Layer 7 of a small transformer language model trained on English Wikipedia (13 layers, counted from 0, width 64).
A neuron adds its activation times its output weights to the MLP's output. To switch it off is to set its activation to zero at one token and run the rest of the model.

Output weights of the MLP neurons that the questions are about. A number n stands for (n - 500) times 0.0044.
n11: 646 593 650 416 373 512 427 403 450 453 453 490 556 345 825 404 520 506 440 536 430 486 642 428 520 562 569 399 535 536 469 429 573 551 419 501 357 421 639 494 526 568 498 669 539 416 551 413 378 599 430 607 464 579 539 408 497 554 462 492 574 530 555 476
n14: 602 528 573 436 448 614 343 271 612 459 581 418 591 436 483 555 444 763 399 491 467 569 478 572 460 698 411 454 574 494 484 547 728 552 561 463 697 613 569 416 531 556 409 493 546 587 489 549 534 435 486 352 462 507 528 580 545 495 500 505 562 635 435 506
n25: 554 461 373 490 471 397 518 371 634 350 589 398 622 389 497 601 583 429 561 504 492 622 580 639 634 617 358 663 582 583 506 572 480 498 491 331 486 410 592 507 564 649 430 475 561 618 652 578 455 312 569 532 467 356 498 667 404 461 590 400 499 436 489 535
n27: 490 583 538 450 541 588 505 528 591 448 607 474 599 514 608 636 253 503 597 552 423 572 522 496 553 524 500 663 493 378 448 445 580 682 642 575 329 407 523 407 441 382 509 544 456 398 718 465 595 537 293 474 427 650 573 301 452 529 652 556 622 485 552 555
n35: 514 525 638 567 498 626 541 541 362 507 458 516 577 420 533 423 355 537 473 516 424 554 569 455 474 469 478 726 372 616 745 558 374 342 539 571 529 701 576 532 652 512 539 409 416 525 484 498 539 404 557 463 473 574 551 495 283 437 431 354 709 516 577 512
n47: 556 612 488 396 577 510 468 534 601 582 561 417 469 654 464 584 414 580 558 655 531 611 410 496 536 492 595 372 377 574 405 453 463 531 506 584 458 517 568 511 500 529 424 470 427 369 349 468 396 515 535 613 510 435 481 491 447 293 521 564 381 562 437 640
n100: 577 295 476 530 533 480 583 515 557 360 545 516 407 490 584 564 474 409 516 566 483 638 349 449 533 431 384 545 554 549 563 459 389 445 597 465 483 508 437 454 390 647 497 469 622 425 388 645 554 432 396 368 344 447 396 484 373 366 524 402 469 554 581 506
n104: 392 529 511 363 428 484 542 542 327 380 501 563 513 627 381 471 448 507 492 435 533 610 347 516 484 486 358 325 326 544 469 379 530 506 511 581 500 974 644 539 646 537 485 576 458 337 537 372 608 534 437 571 425 434 561 531 629 444 511 416 611 489 507 483
n105: 530 323 496 642 501 604 426 435 571 596 381 471 646 385 547 530 602 432 517 549 587 509 379 584 554 603 550 278 454 488 353 548 496 308 460 577 571 470 492 302 522 373 527 507 372 479 480 606 636 503 494 351 611 568 531 424 522 558 453 349 538 494 425 539
n119: 674 470 559 349 308 365 464 441 491 535 501 323 391 501 526 391 500 590 485 667 580 400 601 528 420 396 526 595 574 491 591 544 440 438 520 454 496 379 565 524 464 505 519 650 405 303 356 281 513 471 396 591 460 394 529 302 569 521 399 460 489 550 398 505
n122: 499 720 637 596 438 412 468 432 442 510 427 557 496 397 574 267 456 494 352 512 460 392 362 477 483 395 549 326 633 507 417 395 491 549 691 434 414 577 439 474 407 582 331 524 377 475 540 631 382 512 476 423 467 529 393 537 647 386 569 426 421 485 538 463
n128: 523 534 547 592 654 557 526 350 495 503 549 407 612 671 473 369 517 364 573 520 451 556 549 401 677 397 588 530 398 728 538 575 616 510 581 372 615 477 458 593 425 444 449 513 553 478 541 716 555 657 669 561 319 493 575 501 506 466 474 544 496 371 524 496
n141: 389 605 581 327 636 579 400 553 547 488 487 412 437 393 370 581 532 488 656 247 550 394 422 497 357 568 645 516 420 537 396 489 258 543 430 648 536 399 419 472 638 588 358 486 593 528 609 639 648 483 591 430 529 325 534 436 319 461 588 545 548 456 516 490
n149: 418 465 495 537 598 401 495 541 531 324 356 560 377 492 467 608 408 524 459 628 447 397 691 591 676 349 547 505 396 519 439 496 383 510 282 494 477 431 481 567 475 446 478 529 528 457 504 408 425 485 382 422 433 333 529 493 531 512 558 528 595 535 368 469
n160: 550 546 501 427 470 503 554 594 586 492 360 491 576 599 609 489 353 376 452 464 432 603 561 620 356 435 407 561 360 448 504 409 384 563 589 502 603 636 489 498 395 405 581 369 461 528 558 479 513 541 400 471 532 460 617 531 573 385 416 630 505 411 437 418
n161: 609 456 417 343 452 554 544 439 453 369 326 396 560 444 630 520 612 585 555 414 555 371 638 349 575 516 500 578 481 451 443 369 381 423 610 560 605 400 560 567 408 577 396 622 659 489 473 528 511 482 364 601 532 416 594 551 515 557 446 392 584 461 449 536

Each question names a token from some text and the token that comes next. It shows the activations a of the neurons there, in the order above. A number n stands for (n - 500) times 0.024.

Then comes g, the gradient of the next token's log-probability with respect to the MLP's output, scaled to length 1. A neuron's effect is roughly proportional to its activation times (output weights . g). A number n stands for (n - 500) times 0.00099.

"os", then "ition"
a: 510 502 491 472 500 480 494 500 509 498 538 490 490 519 519 491
g: 455 276 415 683 361 739 462 574 507 597 714 625 744 529 400 700 583 515 440 516 315 312 725 733 637 366 667 487 549 557 431 332 630 489 420 683 396 569 463 639 466 545 406 540 685 665 375 440 510 482 463 664 663 465 312 540 634 701 624 479 538 602 421 477
Which neuron, switched off, lowers the next token's probability most? n149

" h", then "it"
a: 444 490 497 502 436 488 492 497 490 497 500 500 487 503 486 486
g: 443 590 705 522 644 361 390 436 502 716 593 708 285 573 405 581 540 516 430 739 723 699 480 642 585 188 558 363 554 657 595 492 550 592 346 459 616 464 577 720 540 467 337 443 445 544 388 450 525 614 461 410 496 227 344 613 664 605 635 521 578 390 514 702
Which neuron, switched off, lowers the next token's probability most? n35

"ou", then "pl"
a: 500 501 497 504 532 501 502 518 498 503 533 476 493 500 501 487
g: 374 510 409 401 391 531 445 569 522 376 463 625 593 419 651 311 370 331 340 641 519 198 712 479 446 413 434 377 505 593 733 776 226 617 455 643 644 388 622 749 539 443 643 521 815 488 434 311 464 518 365 559 537 414 541 503 505 445 389 529 522 598 618 538
Which neuron, switched off, lowers the next token's probability most? n35

" November", then " 8"
a: 488 497 499 498 470 473 456 494 519 490 496 491 502 496 514 484
g: 500 479 256 448 359 567 754 356 457 454 599 554 316 413 365 418 367 137 340 641 245 523 465 670 489 562 585 555 534 555 609 655 570 327 385 476 457 487 661 578 368 465 315 357 449 557 483 224 369 558 607 523 759 623 678 571 421 510 604 467 548 475 532 409
Which two neurons, each switched off alone, lower its probability most, in order? n100, n161

" 3", then "5"
a: 507 502 478 500 500 534 504 499 486 507 524 493 500 515 504 488
g: 522 518 415 494 364 423 484 451 440 729 402 538 461 537 418 546 453 423 557 772 707 543 587 532 258 533 645 494 513 457 663 388 533 509 386 559 530 628 773 452 679 359 448 240 147 495 548 527 577 568 419 632 720 572 407 349 239 349 313 581 583 639 449 444
Which neuron, switched off, lowers the next token's probability most? n47

" d", then "r"
a: 501 500 499 504 510 509 482 507 500 514 492 510 497 512 510 492
g: 456 455 664 511 272 686 367 417 623 554 381 411 362 429 290 595 527 486 220 339 446 302 514 627 582 416 503 523 314 519 370 221 511 573 618 316 517 503 559 253 420 442 543 439 582 468 593 448 325 234 420 435 563 606 551 423 306 547 299 555 462 625 520 755
Which neuron, switched off, raises the next token's probability most? n128

" |", then "\n"
a: 499 499 502 495 499 500 500 629 507 487 491 485 491 496 499 491
g: 499 424 428 447 506 388 498 503 469 294 474 514 317 403 533 359 610 565 466 510 369 99 546 513 480 524 615 567 646 528 710 414 578 552 606 286 275 455 690 423 711 635 390 426 612 397 464 316 486 321 516 713 572 505 467 589 693 634 537 498 821 524 480 290
Which neuron, switched off, lowers the next token's probability most? n104

"ie", then "h"
a: 500 478 498 517 499 498 482 520 456 496 503 509 503 493 525 506
g: 529 868 561 534 402 536 500 324 503 689 447 296 635 636 479 354 527 323 562 745 539 384 606 445 560 678 486 424 497 498 428 571 584 445 507 432 335 604 649 457 443 371 177 831 713 514 619 529 542 353 470 569 341 315 528 529 402 628 390 477 426 381 519 446
Which two neurons, each switched off alone, lower its probability most, in order? n100, n128

" re", then "gr"
a: 510 443 502 492 504 478 512 509 461 506 500 501 511 504 503 499
g: 328 498 550 596 627 437 441 737 378 483 279 602 663 583 583 523 376 637 600 347 435 502 430 717 547 591 633 437 444 678 355 218 463 567 278 374 806 612 510 578 563 488 400 444 526 565 483 319 453 600 847 560 489 468 450 606 377 618 624 438 485 406 311 597
Which neuron, switched off, raises the next token's probability most? n100

" an", then "n"
a: 498 495 494 509 533 497 485 498 493 488 500 498 503 505 500 493
g: 512 292 641 332 654 517 542 297 507 548 557 537 698 516 521 525 436 328 268 536 581 496 663 528 451 583 807 401 626 377 471 331 598 556 354 270 575 486 498 476 418 374 472 693 538 330 466 559 403 430 518 503 674 503 265 309 266 545 726 316 507 395 427 684
Which neuron, switched off, raises the next token's probability most? n35

"6", then "8"
a: 500 492 481 496 506 499 501 516 500 508 530 497 499 500 514 494
g: 467 405 598 480 472 358 477 523 574 556 376 506 533 585 712 161 465 149 461 382 319 446 377 388 266 501 477 461 694 499 588 319 665 152 451 645 505 530 508 593 461 417 508 570 493 584 623 317 617 704 615 281 394 458 527 593 693 451 519 457 435 401 501 547
Which two neurons, each switched off alone, lower its probability most, in order? n122, n25

" in", then " Eng"
a: 498 485 500 502 508 479 514 514 500 487 519 500 491 506 496 501
g: 680 680 360 422 223 460 466 664 568 432 420 405 790 466 503 410 644 414 524 655 348 393 511 416 232 520 405 529 497 522 580 822 443 487 450 629 529 314 442 582 377 541 626 491 609 442 739 638 533 303 592 609 453 600 717 476 530 524 660 446 535 711 612 631
Which neuron, switched off, lowers the next token's probability most? n47

" e", then "vent"
a: 506 506 497 502 508 500 500 497 519 500 613 502 514 501 512 497
g: 427 409 755 526 555 764 169 633 501 735 589 595 500 483 509 403 374 428 536 402 630 603 573 421 376 544 190 391 479 443 360 293 374 541 561 558 505 493 489 436 577 547 412 608 450 256 682 368 576 496 472 512 324 608 363 552 341 644 552 330 377 443 728 592
Which neuron, switched off, lowers the next token's probability most? n122

"0", then " p"
a: 487 470 498 411 499 496 500 513 485 500 521 508 500 510 481 497
g: 524 824 340 561 565 328 494 582 457 459 320 830 565 556 544 552 259 427 436 422 713 662 564 384 528 330 444 388 470 409 645 590 644 425 455 541 469 347 590 529 431 892 581 396 441 464 331 487 610 468 500 327 732 521 627 630 562 384 492 534 470 432 616 534
Which two neurons, each switched off alone, lower its probability most, in order? n27, n14

"ampion", then " J"
a: 425 491 497 498 497 504 487 512 511 498 499 511 505 511 500 482
g: 324 431 549 637 652 563 498 283 808 649 618 609 541 550 520 283 473 658 676 400 714 661 319 577 635 592 314 588 450 674 452 317 456 254 457 596 551 579 579 474 602 531 598 320 577 472 531 644 395 536 495 459 633 617 692 715 434 396 569 588 332 605 616 528
Which neuron, switched off, lowers the next token's probability most? n11

" in", then " P"
a: 498 493 503 501 509 475 522 515 513 502 493 498 487 501 497 508
g: 596 385 444 441 393 515 512 496 531 471 524 453 898 475 404 432 505 550 565 563 541 476 384 312 346 532 494 515 621 425 570 772 580 461 596 622 540 445 370 548 505 542 562 559 705 540 538 757 602 374 307 809 585 647 627 347 301 355 512 127 518 509 483 609
Which neuron, switched off, lowers the next token's probability most? n100

"oup", then "ed"
a: 515 496 502 497 495 515 498 497 508 487 504 502 500 503 507 514
g: 298 362 619 727 416 529 516 305 441 524 465 504 361 588 663 595 680 323 454 353 541 786 571 635 541 432 605 643 467 490 575 626 701 466 346 545 510 648 445 766 449 591 329 441 345 580 540 150 293 608 399 582 445 493 518 447 379 432 580 671 543 336 526 550
Which neuron, switched off, raises the next token's probability most? n161

" B", then "er"
a: 501 502 500 491 486 498 505 498 466 500 500 504 510 505 491 495
g: 593 314 506 650 350 160 648 465 315 646 459 423 394 452 567 347 497 538 664 287 527 509 640 416 598 428 541 543 247 230 611 779 653 485 609 385 347 590 458 513 607 586 606 397 360 430 347 400 507 398 681 569 463 294 527 592 482 515 469 676 635 449 457 425
Which neuron, switched off, lowers the next token's probability most? n105

" it", then " pre"
a: 490 499 537 496 502 505 501 520 496 498 516 510 517 500 495 501
g: 353 565 321 416 446 593 474 480 555 566 461 798 508 478 640 344 500 566 521 466 178 615 473 759 731 505 436 556 725 477 443 532 355 548 445 347 510 552 715 470 232 554 495 417 354 577 585 164 433 434 399 294 566 429 429 565 572 661 524 628 463 431 353 596
Which neuron, switched off, lowers the next token's probability most? n25

"n", then "er,"
a: 504 478 497 499 499 508 497 502 482 499 502 507 488 504 501 500
g: 416 517 476 645 687 623 647 472 486 513 585 499 744 403 608 501 521 251 440 422 711 528 628 357 533 899 330 428 385 629 578 584 394 508 440 502 310 577 544 584 696 574 439 315 378 375 534 467 452 390 599 445 445 610 650 276 428 486 520 759 281 592 573 410
Which neuron, switched off, lowers the next token's probability most? n14

"\n", then "|"
a: 482 501 502 498 481 505 493 509 502 494 497 483 569 470 496 501
g: 554 457 455 621 607 497 321 410 653 641 554 507 432 593 358 483 653 612 608 396 558 317 495 191 395 635 660 420 660 463 672 415 514 505 362 512 351 445 450 346 293 490 674 347 562 480 221 335 567 339 607 633 616 444 374 491 585 700 524 551 440 469 805 314
Which two neurons, each switched off alone, lower its probability most, in order? n149, n35

" E", then "."
a: 509 456 500 499 509 499 507 502 501 487 521 511 506 506 508 503
g: 488 660 460 647 449 390 680 377 443 524 426 375 507 543 671 389 728 503 300 639 676 296 477 557 250 520 511 619 471 398 462 688 455 625 662 332 389 436 622 412 615 524 520 510 606 716 353 731 736 568 624 630 488 579 483 534 494 195 578 621 426 339 377 595
Which neuron, switched off, lowers the next token's probability most? n122

" p", then "m"
a: 497 487 502 492 496 499 487 505 487 505 472 493 493 518 511 500
g: 427 524 450 579 573 528 503 398 373 497 387 506 323 651 306 574 498 465 620 486 453 337 551 295 645 404 348 490 613 631 518 467 565 576 531 648 413 696 562 372 451 575 473 602 477 379 466 577 406 508 278 161 583 447 110 526 480 720 346 401 787 350 355 429
Which two neurons, each switched off alone, lower its probability most, in order? n149, n104

"et", then "te"
a: 481 494 498 500 469 439 456 504 476 508 503 505 490 517 505 498
g: 517 495 591 424 452 569 513 569 459 570 453 310 465 359 508 652 307 502 315 399 329 468 401 546 579 463 340 456 679 722 629 593 523 338 742 293 505 448 436 470 370 433 663 497 684 843 529 369 557 544 515 389 506 420 284 410 589 765 550 771 479 380 528 308
Which neuron, switched off, lowers the next token's probability most? n47

" Pr", then "ess"
a: 500 491 500 520 493 500 503 478 496 495 507 487 506 500 491 489
g: 365 450 493 634 698 317 238 649 529 351 583 531 519 377 428 599 467 552 476 499 425 519 681 538 385 268 511 421 489 389 342 453 646 457 579 534 305 425 439 678 898 564 616 475 583 482 359 377 394 707 586 670 574 620 215 515 584 571 273 549 508 436 518 409
Which neuron, switched off, raises the next token's probability most? n27

" re", then "ce"
a: 500 474 505 492 507 484 509 511 442 508 504 503 511 495 505 500
g: 536 329 390 505 441 576 418 497 384 626 565 400 295 524 566 464 345 625 688 477 542 810 245 525 682 309 537 511 547 447 613 436 315 658 460 508 377 403 629 589 537 540 589 508 419 467 159 486 526 603 590 498 651 656 340 320 686 381 401 190 438 567 473 432
Which neuron, switched off, lowers the next token's probability most? n14

" that", then " they"
a: 465 484 479 514 501 501 514 510 467 497 503 508 513 489 483 496
g: 636 623 550 520 512 274 252 334 287 426 447 519 240 563 559 600 637 647 461 451 534 438 616 485 458 486 410 399 231 617 636 566 404 657 306 485 491 543 342 452 475 757 192 296 468 632 554 455 426 454 657 481 678 479 591 675 383 521 404 565 583 422 693 556
Which neuron, switched off, lowers the next token's probability most? n105

" T", then "ra"
a: 504 481 512 497 495 503 495 495 478 503 505 479 509 512 501 495
g: 499 488 578 512 345 724 192 628 377 430 580 415 723 448 336 711 412 642 266 520 478 645 430 509 564 491 578 509 584 437 803 540 586 364 662 603 537 568 568 364 428 457 748 465 400 489 541 523 699 315 641 721 591 610 447 665 486 496 271 453 584 587 493 603
Which neuron, switched off, lowers the next token's probability most? n128

";", then " |"
a: 500 476 499 489 506 496 495 491 506 468 499 483 493 499 497 499
g: 626 456 307 483 581 584 328 527 519 538 532 541 467 456 424 727 285 405 500 474 482 276 456 426 515 464 624 641 529 655 501 414 436 674 468 562 466 485 459 176 532 454 409 402 437 413 167 521 273 609 537 314 665 539 590 367 601 711 360 816 370 386 572 643
Which neuron, switched off, lowers the next token's probability most? n104

" and", then " O"
a: 498 497 494 500 495 502 490 502 499 494 529 500 507 500 495 500
g: 434 458 480 260 377 326 466 583 494 352 597 575 687 553 490 691 468 609 727 426 528 620 601 483 255 583 391 582 492 472 629 620 234 533 557 772 433 420 597 403 501 500 581 692 556 539 648 622 462 563 709 610 552 538 572 480 469 763 671 510 465 829 633 629
Which neuron, switched off, lowers the next token's probability most? n141

" a", then " B"
a: 511 499 490 507 516 504 490 497 501 488 510 503 498 486 488 485
g: 529 297 201 388 355 545 561 667 534 373 652 559 704 438 354 495 372 465 698 421 391 643 551 436 311 661 428 486 364 509 579 579 548 357 519 600 679 691 648 350 421 625 776 425 571 495 481 724 534 560 712 542 534 455 596 453 450 684 757 379 494 566 623 445
Which neuron, switched off, lowers the next token's probability most? n149

"ar", then " St"
a: 501 492 502 484 493 506 481 478 510 503 501 511 495 490 503 505
g: 621 555 456 741 517 385 642 692 266 687 261 633 598 588 386 622 452 592 681 456 414 637 495 570 359 557 353 338 447 725 525 489 456 378 542 462 551 664 622 582 647 632 443 333 760 600 434 431 619 357 475 407 664 448 612 528 280 302 508 483 422 327 605 605
Which neuron, switched off, lowers the next token's probability most? n27

" |", then " 17"
a: 494 500 504 491 507 501 498 632 475 512 503 495 492 504 502 510
g: 500 365 757 474 542 489 446 404 485 364 624 668 490 546 631 694 509 343 394 590 439 621 401 591 590 566 488 459 436 286 346 528 572 369 329 643 473 444 391 797 572 364 586 431 435 563 721 340 543 893 557 353 561 477 738 391 410 533 298 499 341 501 593 526
Which neuron, switched off, lowers the next token's probability most? n104

"as", then "g"
a: 499 508 502 489 509 500 513 504 503 509 501 497 458 503 466 486
g: 527 472 659 652 901 431 345 560 473 467 549 318 468 246 552 263 541 620 587 379 281 499 505 429 334 333 382 575 493 523 544 699 414 399 668 352 627 415 602 437 454 624 300 506 567 555 560 394 638 575 772 571 467 512 612 655 491 654 558 546 627 505 344 606
Which neuron, switched off, lowers the next token's probability most? n160

"|", then " D"
a: 506 499 503 498 487 499 498 714 498 498 508 486 497 500 509 502
g: 571 501 270 575 410 602 395 548 445 550 519 467 762 486 455 389 352 508 470 726 431 580 661 633 411 731 554 438 413 329 577 580 424 411 566 890 802 612 523 351 578 613 329 566 562 393 613 613 633 245 463 443 603 655 454 556 429 400 579 520 616 364 594 401
Which neuron, switched off, lowers the next token's probability most? n104

"t", then "ime"
a: 505 462 502 513 473 502 516 486 493 501 502 500 514 502 514 509
g: 506 369 513 531 499 649 613 539 494 825 450 466 475 519 576 521 412 778 494 495 261 600 615 418 440 537 605 468 421 680 674 391 515 359 645 672 629 384 791 511 376 489 580 378 324 405 644 578 587 457 440 706 808 642 524 361 502 348 658 432 523 597 441 681
Which neuron, switched off, lowers the next token's probability most? n27

" G", then "l"
a: 501 492 505 514 499 504 503 503 477 500 502 501 495 496 502 506
g: 369 520 571 421 584 401 651 345 212 503 285 551 458 614 288 550 635 623 379 651 496 208 522 448 491 545 630 423 582 381 451 194 601 494 532 490 443 571 484 560 518 327 316 395 348 424 573 554 147 305 531 386 484 597 439 522 527 576 425 316 375 543 685 406
Which neuron, switched off, raises the next token's probability most? n27

" (", then "+"
a: 499 469 498 479 488 499 490 508 520 494 502 503 490 496 518 486
g: 638 503 485 644 397 265 584 506 286 416 669 361 484 478 486 715 568 497 596 492 520 455 217 516 510 667 490 447 473 849 725 497 557 482 389 576 600 429 382 736 552 207 345 533 280 432 500 575 581 315 564 553 427 462 455 519 570 502 516 373 692 492 600 733
Which neuron, switched off, raises the next token's probability most? n160

" with", then " te"
a: 495 468 502 516 500 497 503 502 506 490 505 502 503 509 506 504
g: 584 548 251 694 483 496 360 506 614 429 342 390 436 559 447 322 754 354 503 684 377 468 677 393 524 273 578 430 303 423 340 692 401 561 563 446 514 516 314 481 472 548 400 726 199 449 530 407 676 293 681 435 539 457 532 462 659 535 596 693 603 458 627 567
Which neuron, switched off, lowers the next token's probability most? n14

"\n", then "=="
a: 501 503 502 499 484 505 482 505 494 493 500 478 589 479 493 504
g: 497 535 638 559 347 513 556 765 425 694 626 308 431 623 539 418 543 523 586 286 449 563 592 473 610 740 598 482 473 491 520 705 380 413 218 598 504 420 396 498 373 558 374 501 567 543 377 573 705 263 677 568 360 529 178 398 501 544 402 282 547 456 726 411
Which neuron, switched off, lowers the next token's probability most? n141